Layer 4 of a small transformer language model trained on English Wikipedia (9 layers, counted from 0, width 96).
A neuron's activation on a vector x is quick GELU(weights . x + bias), where the dot is the dot product. Quick GELU of z is z times sigmoid(1.702 z).

Input weights of the MLP neurons that the questions are about. A number n stands for (n - 500) times 0.0019.
n10 (bias -0.272): 532 256 734 427 722 469 499 284 870 714 444 330 684 393 632 391 250 694 554 292 479 501 508 709 622 352 608 694 364 447 541 688 606 326 589 475 420 514 580 490 714 412 478 658 521 394 276 484 443 559 491 218 547 398 458 679 479 500 483 270 448 503 332 240 183 395 465 424 765 573 339 648 380 503 652 728 430 411 495 583 685 332 508 651 375 825 446 452 563 386 564 290 674 747 639 471
n11 (bias -0.349): 471 249 309 478 469 391 358 510 516 471 524 381 558 674 432 614 233 771 635 584 478 290 465 586 600 418 641 517 868 474 243 421 521 782 784 204 528 422 601 649 564 591 543 375 562 353 641 655 629 225 397 401 317 727 378 93 595 536 460 428 482 320 550 579 667 434 543 443 496 420 613 673 456 456 341 325 478 413 476 627 656 659 676 591 519 271 784 509 512 450 430 618 666 530 325 412
n52 (bias -0.277): 487 536 167 484 349 630 507 716 583 640 475 513 188 741 651 157 503 436 284 684 545 673 520 666 590 370 529 390 617 481 449 437 342 474 706 552 615 641 389 387 432 561 624 540 657 434 533 363 480 595 564 515 589 668 465 448 533 460 374 181 171 872 395 449 719 447 238 497 636 686 346 459 437 376 670 494 447 477 607 525 273 318 474 674 351 453 616 719 477 494 499 526 603 655 623 711
n61 (bias -0.420): 428 515 542 483 607 451 317 294 690 150 456 345 277 349 487 235 609 332 465 407 500 726 729 456 573 432 607 358 212 436 262 353 530 726 698 357 631 688 712 570 631 441 480 669 467 620 503 542 411 899 237 487 365 416 692 366 271 394 576 387 475 627 453 336 311 854 800 429 396 771 254 625 504 782 534 373 378 358 235 681 581 595 889 519 460 404 421 386 543 396 749 651 412 194 704 647
n71 (bias -0.153): 600 575 375 576 268 597 782 242 469 405 463 555 583 564 454 516 475 679 528 812 273 242 360 641 664 527 574 294 397 263 194 550 558 645 510 430 667 434 743 690 407 573 626 525 592 483 667 716 705 630 440 420 454 487 471 507 454 659 516 489 401 694 332 301 458 556 333 535 439 738 564 395 666 460 281 349 401 437 311 620 424 587 658 455 457 484 547 514 433 293 537 543 577 285 437 487
n110 (bias -0.252): 484 658 489 617 415 308 823 434 333 483 595 444 442 489 756 568 553 496 394 434 296 682 552 765 356 340 438 417 206 511 701 482 585 550 757 277 344 653 225 332 539 375 645 373 788 357 496 356 348 498 378 383 451 391 392 466 412 519 631 403 465 754 283 290 311 742 557 450 484 417 664 481 378 492 744 794 862 442 411 784 310 593 368 636 623 567 756 169 322 741 351 99 507 488 557 492
n115 (bias -0.247): 89 522 522 420 220 161 320 790 582 438 348 264 688 450 870 355 532 362 676 543 566 938 72 402 626 576 660 438 370 623 509 603 416 430 504 655 357 387 560 417 615 583 407 472 159 512 300 222 354 574 501 515 611 280 440 314 492 391 683 745 582 604 405 435 396 42 365 483 346 491 473 626 837 690 608 952 124 481 169 468 564 519 551 404 734 815 547 582 646 663 773 388 784 621 379 715
n124 (bias -0.244): 431 601 447 899 567 585 390 713 808 456 518 427 296 484 511 679 345 556 790 489 550 723 475 346 373 462 433 277 502 183 299 821 591 701 433 499 268 357 504 283 596 347 471 535 581 722 452 778 628 577 634 586 437 606 576 522 524 468 323 839 503 405 521 627 327 550 610 296 319 200 241 556 461 553 607 891 341 553 322 444 559 549 500 602 700 237 301 636 276 628 544 761 403 519 405 449
n149 (bias -0.117): 235 367 397 434 475 406 385 353 605 433 672 407 690 426 547 663 581 327 668 563 580 566 616 434 404 667 403 356 556 278 412 341 455 662 545 455 320 314 574 430 311 539 533 649 281 394 411 568 465 435 544 584 674 547 533 825 370 399 225 482 562 512 506 539 241 478 530 399 475 341 455 771 668 637 607 817 271 685 715 420 514 660 472 455 583 358 375 541 488 394 650 474 449 719 572 647
n156 (bias -0.105): 483 308 476 449 256 548 447 409 507 268 616 284 585 354 468 309 543 595 368 442 722 266 568 167 512 550 524 458 379 564 240 387 580 868 554 605 362 502 601 504 451 593 566 616 378 429 613 581 412 500 325 639 159 330 507 658 457 878 325 765 753 340 492 460 570 681 531 461 395 460 423 628 520 548 707 510 600 662 356 651 686 488 612 611 496 393 326 458 558 412 624 544 366 410 414 570
n171 (bias -0.064): 624 327 444 806 647 559 321 429 428 398 390 434 494 384 532 710 373 580 486 395 571 352 529 558 250 445 641 667 628 340 736 498 461 85 325 698 476 690 351 552 575 303 547 329 532 376 507 456 448 362 359 743 343 356 313 401 712 866 276 305 488 458 601 396 353 260 631 782 324 380 471 778 530 578 383 482 633 525 573 327 566 354 682 467 479 521 569 503 714 464 633 516 566 946 399 451
n178 (bias -0.175): 404 444 124 344 617 416 320 579 575 667 519 490 324 397 398 513 545 376 862 463 477 659 492 432 370 450 491 456 605 518 808 415 645 297 196 382 481 377 495 563 365 458 744 755 723 762 495 328 225 402 304 289 337 636 631 500 370 642 637 884 516 460 611 461 196 318 503 527 714 455 476 415 309 717 564 817 535 550 612 307 537 581 549 348 583 383 531 420 581 313 537 275 494 501 792 506
n182 (bias -0.170): 460 290 336 591 640 403 498 515 715 376 526 490 482 388 546 656 528 432 576 648 712 479 498 534 518 529 386 526 447 704 622 491 462 428 460 446 416 691 458 483 410 480 412 622 515 554 485 580 706 410 585 361 567 391 366 291 320 429 409 588 476 548 548 655 536 582 429 372 568 196 472 460 430 596 337 302 620 504 501 566 681 514 696 457 315 578 667 410 384 533 455 515 479 394 521 668
n185 (bias -0.269): 438 179 301 529 512 216 417 423 667 751 470 513 268 478 522 392 559 339 581 376 563 443 447 539 561 320 786 419 439 462 733 428 557 664 586 291 440 463 498 332 482 393 620 399 767 735 607 262 643 603 508 415 499 444 606 431 565 353 332 255 571 412 377 505 402 549 633 745 478 190 660 527 492 637 645 942 432 427 499 305 338 644 626 660 492 476 560 551 403 546 839 472 503 395 622 680
n246 (bias -0.051): 671 453 504 592 476 575 391 535 394 557 360 414 508 508 518 453 462 481 341 526 410 605 361 607 573 524 523 604 736 394 254 527 387 410 550 841 572 630 538 412 487 420 547 285 499 701 528 314 780 627 634 222 611 539 479 427 592 721 322 705 468 798 528 380 643 382 383 496 420 709 442 609 515 547 541 212 532 148 542 565 670 314 393 464 446 510 244 596 710 620 575 381 560 407 582 386
n266 (bias -0.191): 116 435 314 839 315 441 727 711 765 688 445 504 663 663 536 414 536 431 497 342 630 499 561 532 367 421 503 392 479 556 495 365 561 502 537 598 492 465 717 312 562 377 699 727 396 324 473 510 343 242 478 453 487 442 305 652 519 474 342 214 633 493 412 337 622 536 672 515 745 763 380 584 447 392 693 617 662 622 380 200 782 140 762 622 684 340 398 613 525 636 379 508 690 389 715 434
n285 (bias -0.178): 399 658 361 634 529 381 644 457 545 635 525 562 655 476 713 330 341 442 489 715 653 412 371 607 504 405 598 474 440 433 323 455 562 449 562 434 554 658 494 457 760 153 351 669 626 636 522 644 559 451 689 522 473 361 538 443 434 402 462 616 429 500 624 404 522 627 429 451 530 469 505 495 435 338 581 427 704 274 617 503 544 447 508 443 452 529 666 353 565 423 618 498 406 485 424 630
n319 (bias -0.129): 421 418 458 502 560 584 116 506 463 378 621 275 589 589 521 536 465 532 593 534 499 370 532 448 596 486 442 573 534 471 561 578 448 407 308 533 297 515 534 723 668 639 450 723 588 412 518 445 650 606 675 499 503 446 603 487 379 627 476 596 536 460 401 540 373 547 227 328 539 516 523 488 667 656 508 482 567 492 435 563 398 292 559 301 687 656 482 784 409 577 449 654 590 463 537 475
n329 (bias -0.248): 614 326 380 643 412 593 682 720 573 548 407 607 582 318 670 589 513 334 148 551 464 216 662 505 501 522 464 385 509 417 654 494 588 685 319 615 348 457 188 731 548 731 389 582 617 709 535 229 485 580 405 507 545 571 662 541 245 719 490 441 381 389 381 459 334 408 800 432 399 502 342 522 233 614 550 694 334 649 404 583 325 678 534 400 645 388 321 699 726 686 362 392 612 569 324 336
n330 (bias -0.148): 737 510 531 546 225 606 686 325 636 461 210 407 260 329 419 545 427 400 485 541 315 505 493 483 565 496 503 460 504 489 289 484 654 582 116 478 670 407 383 408 629 534 798 365 735 560 393 663 570 570 512 455 534 619 653 479 304 601 444 428 647 402 424 256 575 546 444 403 763 447 338 522 769 590 257 362 571 563 533 526 445 436 860 513 196 377 882 363 677 617 605 495 733 752 496 237
n350 (bias -0.326): 218 448 313 584 655 308 475 532 507 495 817 503 524 538 329 246 517 712 437 361 538 690 553 328 655 393 696 415 266 551 250 364 486 673 605 798 599 556 684 563 514 639 644 548 508 309 300 522 378 472 434 605 370 544 513 319 554 514 446 455 706 425 786 598 534 281 246 409 323 640 597 359 563 374 447 397 546 423 356 670 352 514 504 638 536 383 773 388 497 685 684 540 473 381 425 566
n362 (bias -0.213): 531 603 353 346 458 467 607 272 640 684 33 455 763 218 485 478 505 332 498 365 643 411 495 388 362 502 695 305 480 515 175 173 703 420 447 526 589 597 753 555 459 276 477 361 392 790 692 447 587 347 663 460 653 461 470 358 376 790 575 473 395 642 467 416 382 393 423 843 579 535 517 395 800 374 494 479 343 556 263 580 472 446 693 332 489 926 358 419 710 330 674 369 624 680 595 750
n369 (bias -0.225): 539 594 635 512 430 289 557 509 615 546 721 664 761 300 285 345 225 397 584 365 794 737 501 353 519 345 575 337 486 225 364 385 596 685 754 579 516 494 388 255 460 407 252 571 317 210 451 214 314 163 435 597 458 427 369 753 509 648 446 392 461 326 300 138 620 743 484 664 625 652 511 515 517 547 686 762 678 514 603 553 493 386 652 683 771 641 637 461 362 395 393 659 757 521 560 580
n372 (bias -0.165): 489 330 235 276 411 466 439 405 504 591 738 460 716 394 567 420 428 484 399 425 377 737 447 579 610 642 485 423 647 400 283 488 380 481 418 378 146 589 513 597 301 570 520 696 790 780 655 462 570 588 489 524 707 782 719 252 438 428 536 358 144 490 281 367 369 502 790 362 323 685 581 501 360 375 566 533 532 348 599 376 395 296 615 487 608 884 817 557 556 829 538 386 520 465 679 456

Each question shows a token from some text and the vector x that enters the MLP there. A number n stands for (n - 500) times 0.0083.

" album": 695 584 590 305 392 415 498 413 515 523 494 553 449 728 527 435 852 481 525 324 710 514 535 599 511 801 590 705 546 570 474 554 457 660 431 378 592 358 538 514 381 294 400 526 405 580 491 461 462 682 430 519 542 372 444 282 633 503 551 508 379 508 583 435 471 625 509 651 652 501 670 388 471 344 484 296 483 477 467 398 368 380 416 342 339 477 453 449 554 619 382 698 546 585 418 432
The neuron with the highest activation: n362

" Gar": 570 543 668 519 363 297 572 548 330 499 629 560 547 795 584 648 702 413 481 308 551 436 528 511 629 702 503 502 539 467 561 691 389 410 537 333 645 445 662 530 306 393 454 642 177 600 651 525 391 754 451 544 480 457 263 426 363 530 525 417 470 596 623 560 518 491 483 567 759 515 590 395 480 390 373 448 618 383 563 569 421 382 372 425 454 391 423 550 500 466 458 663 411 592 238 537
The most active neuron and its activation: n71, at about 1.1

" Air": 639 509 499 434 521 353 518 580 302 625 538 703 601 671 552 528 755 484 329 252 602 392 632 709 522 578 469 663 586 545 452 739 490 508 451 403 732 212 607 454 395 309 432 529 408 580 687 331 469 859 519 555 475 375 353 369 574 481 581 518 452 529 596 501 484 562 470 549 574 514 649 344 549 345 416 335 539 466 580 466 397 560 363 377 373 379 496 369 461 462 472 626 449 512 277 482
The neuron with the highest activation: n71

".": 632 534 684 579 257 436 466 635 517 620 627 577 443 786 408 511 754 571 312 511 559 532 581 492 420 613 420 528 650 439 544 664 459 494 392 497 696 440 418 614 442 340 386 565 240 444 521 425 529 807 534 564 593 485 544 614 514 642 549 466 448 406 575 504 377 445 483 592 341 482 560 524 617 413 553 585 485 511 336 429 312 454 339 261 400 559 463 483 510 608 405 529 208 552 450 485
The neuron with the highest activation: n329

"s": 557 517 735 492 428 450 535 577 479 543 728 457 575 593 445 567 742 359 513 484 762 368 457 606 528 640 438 580 524 562 428 588 511 427 501 397 575 599 577 336 462 253 285 590 314 491 453 490 358 679 471 519 555 418 407 512 517 521 650 525 538 438 683 240 405 613 449 546 509 481 591 417 672 531 503 407 578 482 632 368 375 350 439 481 303 437 524 376 485 547 590 557 541 581 274 463
The most active neuron and its activation: n285, at about 3.3

" dark": 527 582 743 510 381 248 483 411 368 550 486 526 540 558 531 544 776 479 505 345 751 428 520 539 610 626 487 584 457 539 513 708 360 550 542 312 744 366 638 454 488 360 536 473 593 723 617 447 475 729 443 556 505 372 451 451 521 406 605 537 319 456 607 534 467 576 568 515 592 455 532 379 428 204 341 429 447 468 619 448 495 204 484 499 462 554 560 478 538 537 225 680 471 597 344 476
The most active neuron and its activation: n285, at about 1.7

" were": 606 530 558 444 355 481 411 386 352 471 571 618 524 567 394 515 667 512 627 295 705 409 551 541 614 671 451 611 533 603 643 820 459 521 475 569 634 346 540 440 437 311 440 550 499 628 462 511 546 724 382 474 498 514 495 378 655 463 511 389 418 459 543 393 437 532 572 571 599 552 601 364 452 310 446 422 579 478 510 385 438 329 476 293 350 277 593 491 421 612 311 851 666 623 330 498
The most active neuron and its activation: n171, at about 1.1

"ing": 552 469 556 235 349 533 447 307 374 669 524 671 551 717 426 562 815 571 461 254 583 412 614 666 545 654 445 577 603 490 562 681 465 542 542 468 673 306 566 430 524 502 615 441 246 480 591 503 445 884 624 550 354 374 518 428 451 656 492 337 566 484 517 434 482 484 393 486 375 554 496 573 480 354 545 393 431 491 542 356 549 379 574 488 318 443 548 423 529 562 392 714 304 645 327 504
Which three neurons fire most, strongest first? n156, n71, n171

"1": 714 512 636 420 403 465 524 494 493 420 642 515 466 657 553 426 725 537 509 333 583 536 566 615 359 679 424 522 529 615 592 565 632 477 499 338 669 383 559 340 256 441 542 650 384 525 659 522 445 740 317 548 441 362 399 401 523 412 686 624 472 524 587 322 422 498 457 484 426 589 586 533 480 335 517 568 766 413 449 497 384 386 410 341 335 398 514 429 440 515 464 714 557 604 277 450
The neuron with the highest activation: n110

"re": 659 435 564 618 547 413 560 458 480 545 378 572 563 650 360 528 606 414 563 392 388 647 520 582 642 654 408 341 557 492 616 486 517 584 602 499 586 434 497 506 174 437 391 626 207 600 507 501 526 627 375 617 476 260 500 619 524 504 492 307 695 387 437 735 535 443 346 463 571 328 557 602 514 273 679 513 524 371 645 414 529 350 543 657 493 441 563 525 545 540 179 568 282 603 413 481
The neuron with the highest activation: n149

" not": 633 537 627 450 400 500 354 453 336 477 569 619 501 625 419 507 710 418 534 400 824 400 529 609 612 670 466 423 648 530 584 541 512 402 436 423 705 423 507 411 409 303 505 497 458 666 403 519 447 653 492 500 557 457 532 412 520 483 675 447 249 572 487 338 515 536 567 457 576 576 685 408 492 465 461 418 503 527 473 398 550 286 447 322 513 421 527 463 532 475 297 702 635 638 362 440
The neuron with the highest activation: n372

",": 547 466 678 245 389 421 390 419 371 602 463 555 581 532 470 488 767 569 504 222 725 440 646 531 505 643 497 658 575 632 517 755 545 438 683 455 563 416 606 471 408 449 384 495 389 575 629 510 437 698 527 531 456 470 495 389 481 482 611 437 420 408 543 519 476 420 386 480 533 581 690 454 504 329 374 522 668 401 547 442 422 265 565 365 509 260 638 511 499 610 376 688 600 599 209 401
The most active neuron and its activation: n11, at about 1.9

" to": 548 500 629 305 434 468 322 539 436 421 565 629 491 796 484 506 757 455 521 330 681 480 553 631 537 666 500 549 514 568 635 628 511 551 475 602 539 419 687 465 355 387 600 525 460 692 491 491 427 778 466 508 470 444 441 452 568 479 653 415 426 374 536 490 348 316 452 542 721 574 576 297 344 428 387 502 478 509 494 407 510 285 333 358 646 434 501 430 444 567 303 751 542 603 349 559
Which three neurons fire most, strongest first? n178, n319, n115

"In": 562 488 577 320 444 445 582 546 479 472 599 631 523 543 547 550 762 458 537 226 696 475 627 659 647 714 410 489 426 480 546 666 613 452 354 477 573 455 579 458 375 445 540 555 295 590 524 482 442 746 405 532 522 527 348 354 569 510 536 554 463 513 689 338 429 532 576 524 562 487 496 385 526 428 422 373 702 287 477 414 439 348 497 384 312 401 481 451 485 457 435 836 461 512 419 525
Which two neurons fire most, strongest first? n61, n182

"rock": 579 547 737 450 429 406 433 545 404 537 572 530 436 669 509 491 738 436 466 394 775 483 516 500 565 626 519 550 529 485 511 808 484 526 518 368 629 305 571 495 481 267 517 510 469 631 459 528 494 863 550 471 454 344 308 488 576 459 549 606 407 484 590 423 412 583 609 545 577 545 579 554 493 212 516 465 362 525 472 455 445 364 499 432 273 583 392 404 505 542 383 704 278 594 262 459
Which three neurons fire most, strongest first? n124, n285, n61

" He": 626 572 568 425 304 420 606 535 582 477 525 443 568 654 473 481 801 440 605 328 663 468 525 587 615 713 387 530 484 522 631 820 563 449 443 420 635 459 485 507 360 413 416 492 424 715 395 507 366 751 490 497 430 556 291 373 449 489 605 439 445 500 617 479 476 534 538 530 623 435 585 438 530 413 382 453 670 457 518 467 596 292 396 374 301 268 499 446 488 493 383 820 482 542 410 474
The neuron with the highest activation: n182

" said": 535 705 811 376 362 502 481 489 354 391 538 614 548 807 429 625 714 629 543 400 690 541 424 539 543 701 557 570 635 483 433 652 466 546 515 424 586 481 486 449 368 352 507 524 432 691 513 425 444 522 230 425 424 473 466 374 616 510 533 464 362 423 516 529 424 441 602 434 666 537 674 307 519 339 365 338 742 418 558 394 461 376 576 423 427 374 603 450 555 569 274 725 504 541 404 463
Which three neurons fire most, strongest first? n11, n372, n71

"ter": 598 559 713 592 487 509 613 430 436 573 367 546 471 705 385 527 828 397 419 497 458 594 526 439 482 703 427 485 595 396 537 372 544 531 433 523 703 482 554 425 298 412 438 547 330 711 499 389 462 869 359 570 406 234 586 255 544 625 487 545 499 407 575 515 513 504 486 454 653 362 565 505 656 361 654 377 536 393 550 449 410 541 407 495 313 481 532 504 485 583 474 558 389 434 436 690
The neuron with the highest activation: n246

"ver": 419 536 729 359 366 360 491 483 389 473 470 536 491 511 550 598 771 331 510 317 685 475 563 513 511 644 473 505 535 564 589 575 467 522 541 401 666 401 542 442 491 393 616 659 368 599 545 641 458 869 354 598 456 504 457 452 452 439 564 437 336 489 604 363 538 658 552 491 699 554 609 547 540 409 441 463 571 447 557 409 480 343 419 391 377 549 314 422 497 525 320 692 438 669 320 355
The neuron with the highest activation: n61

"\n": 535 538 576 356 415 432 496 470 411 391 565 559 462 548 609 509 810 561 457 307 777 463 626 503 617 766 487 501 549 503 526 669 636 394 462 476 479 470 529 415 489 426 398 563 504 707 581 479 452 737 376 465 517 539 399 293 470 544 574 494 420 373 664 377 493 538 561 576 552 505 578 412 562 441 406 478 646 404 475 380 496 353 319 408 382 418 572 492 548 449 340 836 515 495 326 429
The neuron with the highest activation: n372

"mo": 602 523 703 507 397 332 570 510 503 469 530 486 504 582 453 430 826 478 450 163 613 509 492 566 419 537 334 573 612 480 500 674 482 535 566 416 638 574 613 466 372 265 443 624 335 703 531 477 450 782 441 643 473 314 329 564 594 326 615 529 370 442 677 460 572 549 490 362 615 430 656 527 552 294 535 450 556 462 530 436 366 419 469 564 296 522 536 411 333 637 441 456 470 590 455 704
Which three neurons fire most, strongest first? n110, n285, n182

" was": 642 468 551 434 364 474 438 472 360 402 544 591 655 693 409 554 682 501 561 323 611 464 499 479 613 755 406 576 567 561 578 743 441 474 537 571 698 430 504 547 379 312 411 507 440 597 638 470 524 626 386 483 463 524 524 368 592 460 524 402 400 467 565 579 393 420 563 514 621 471 654 391 428 171 416 395 662 410 485 434 614 373 580 394 322 162 687 443 524 641 269 801 637 562 360 474
The neuron with the highest activation: n11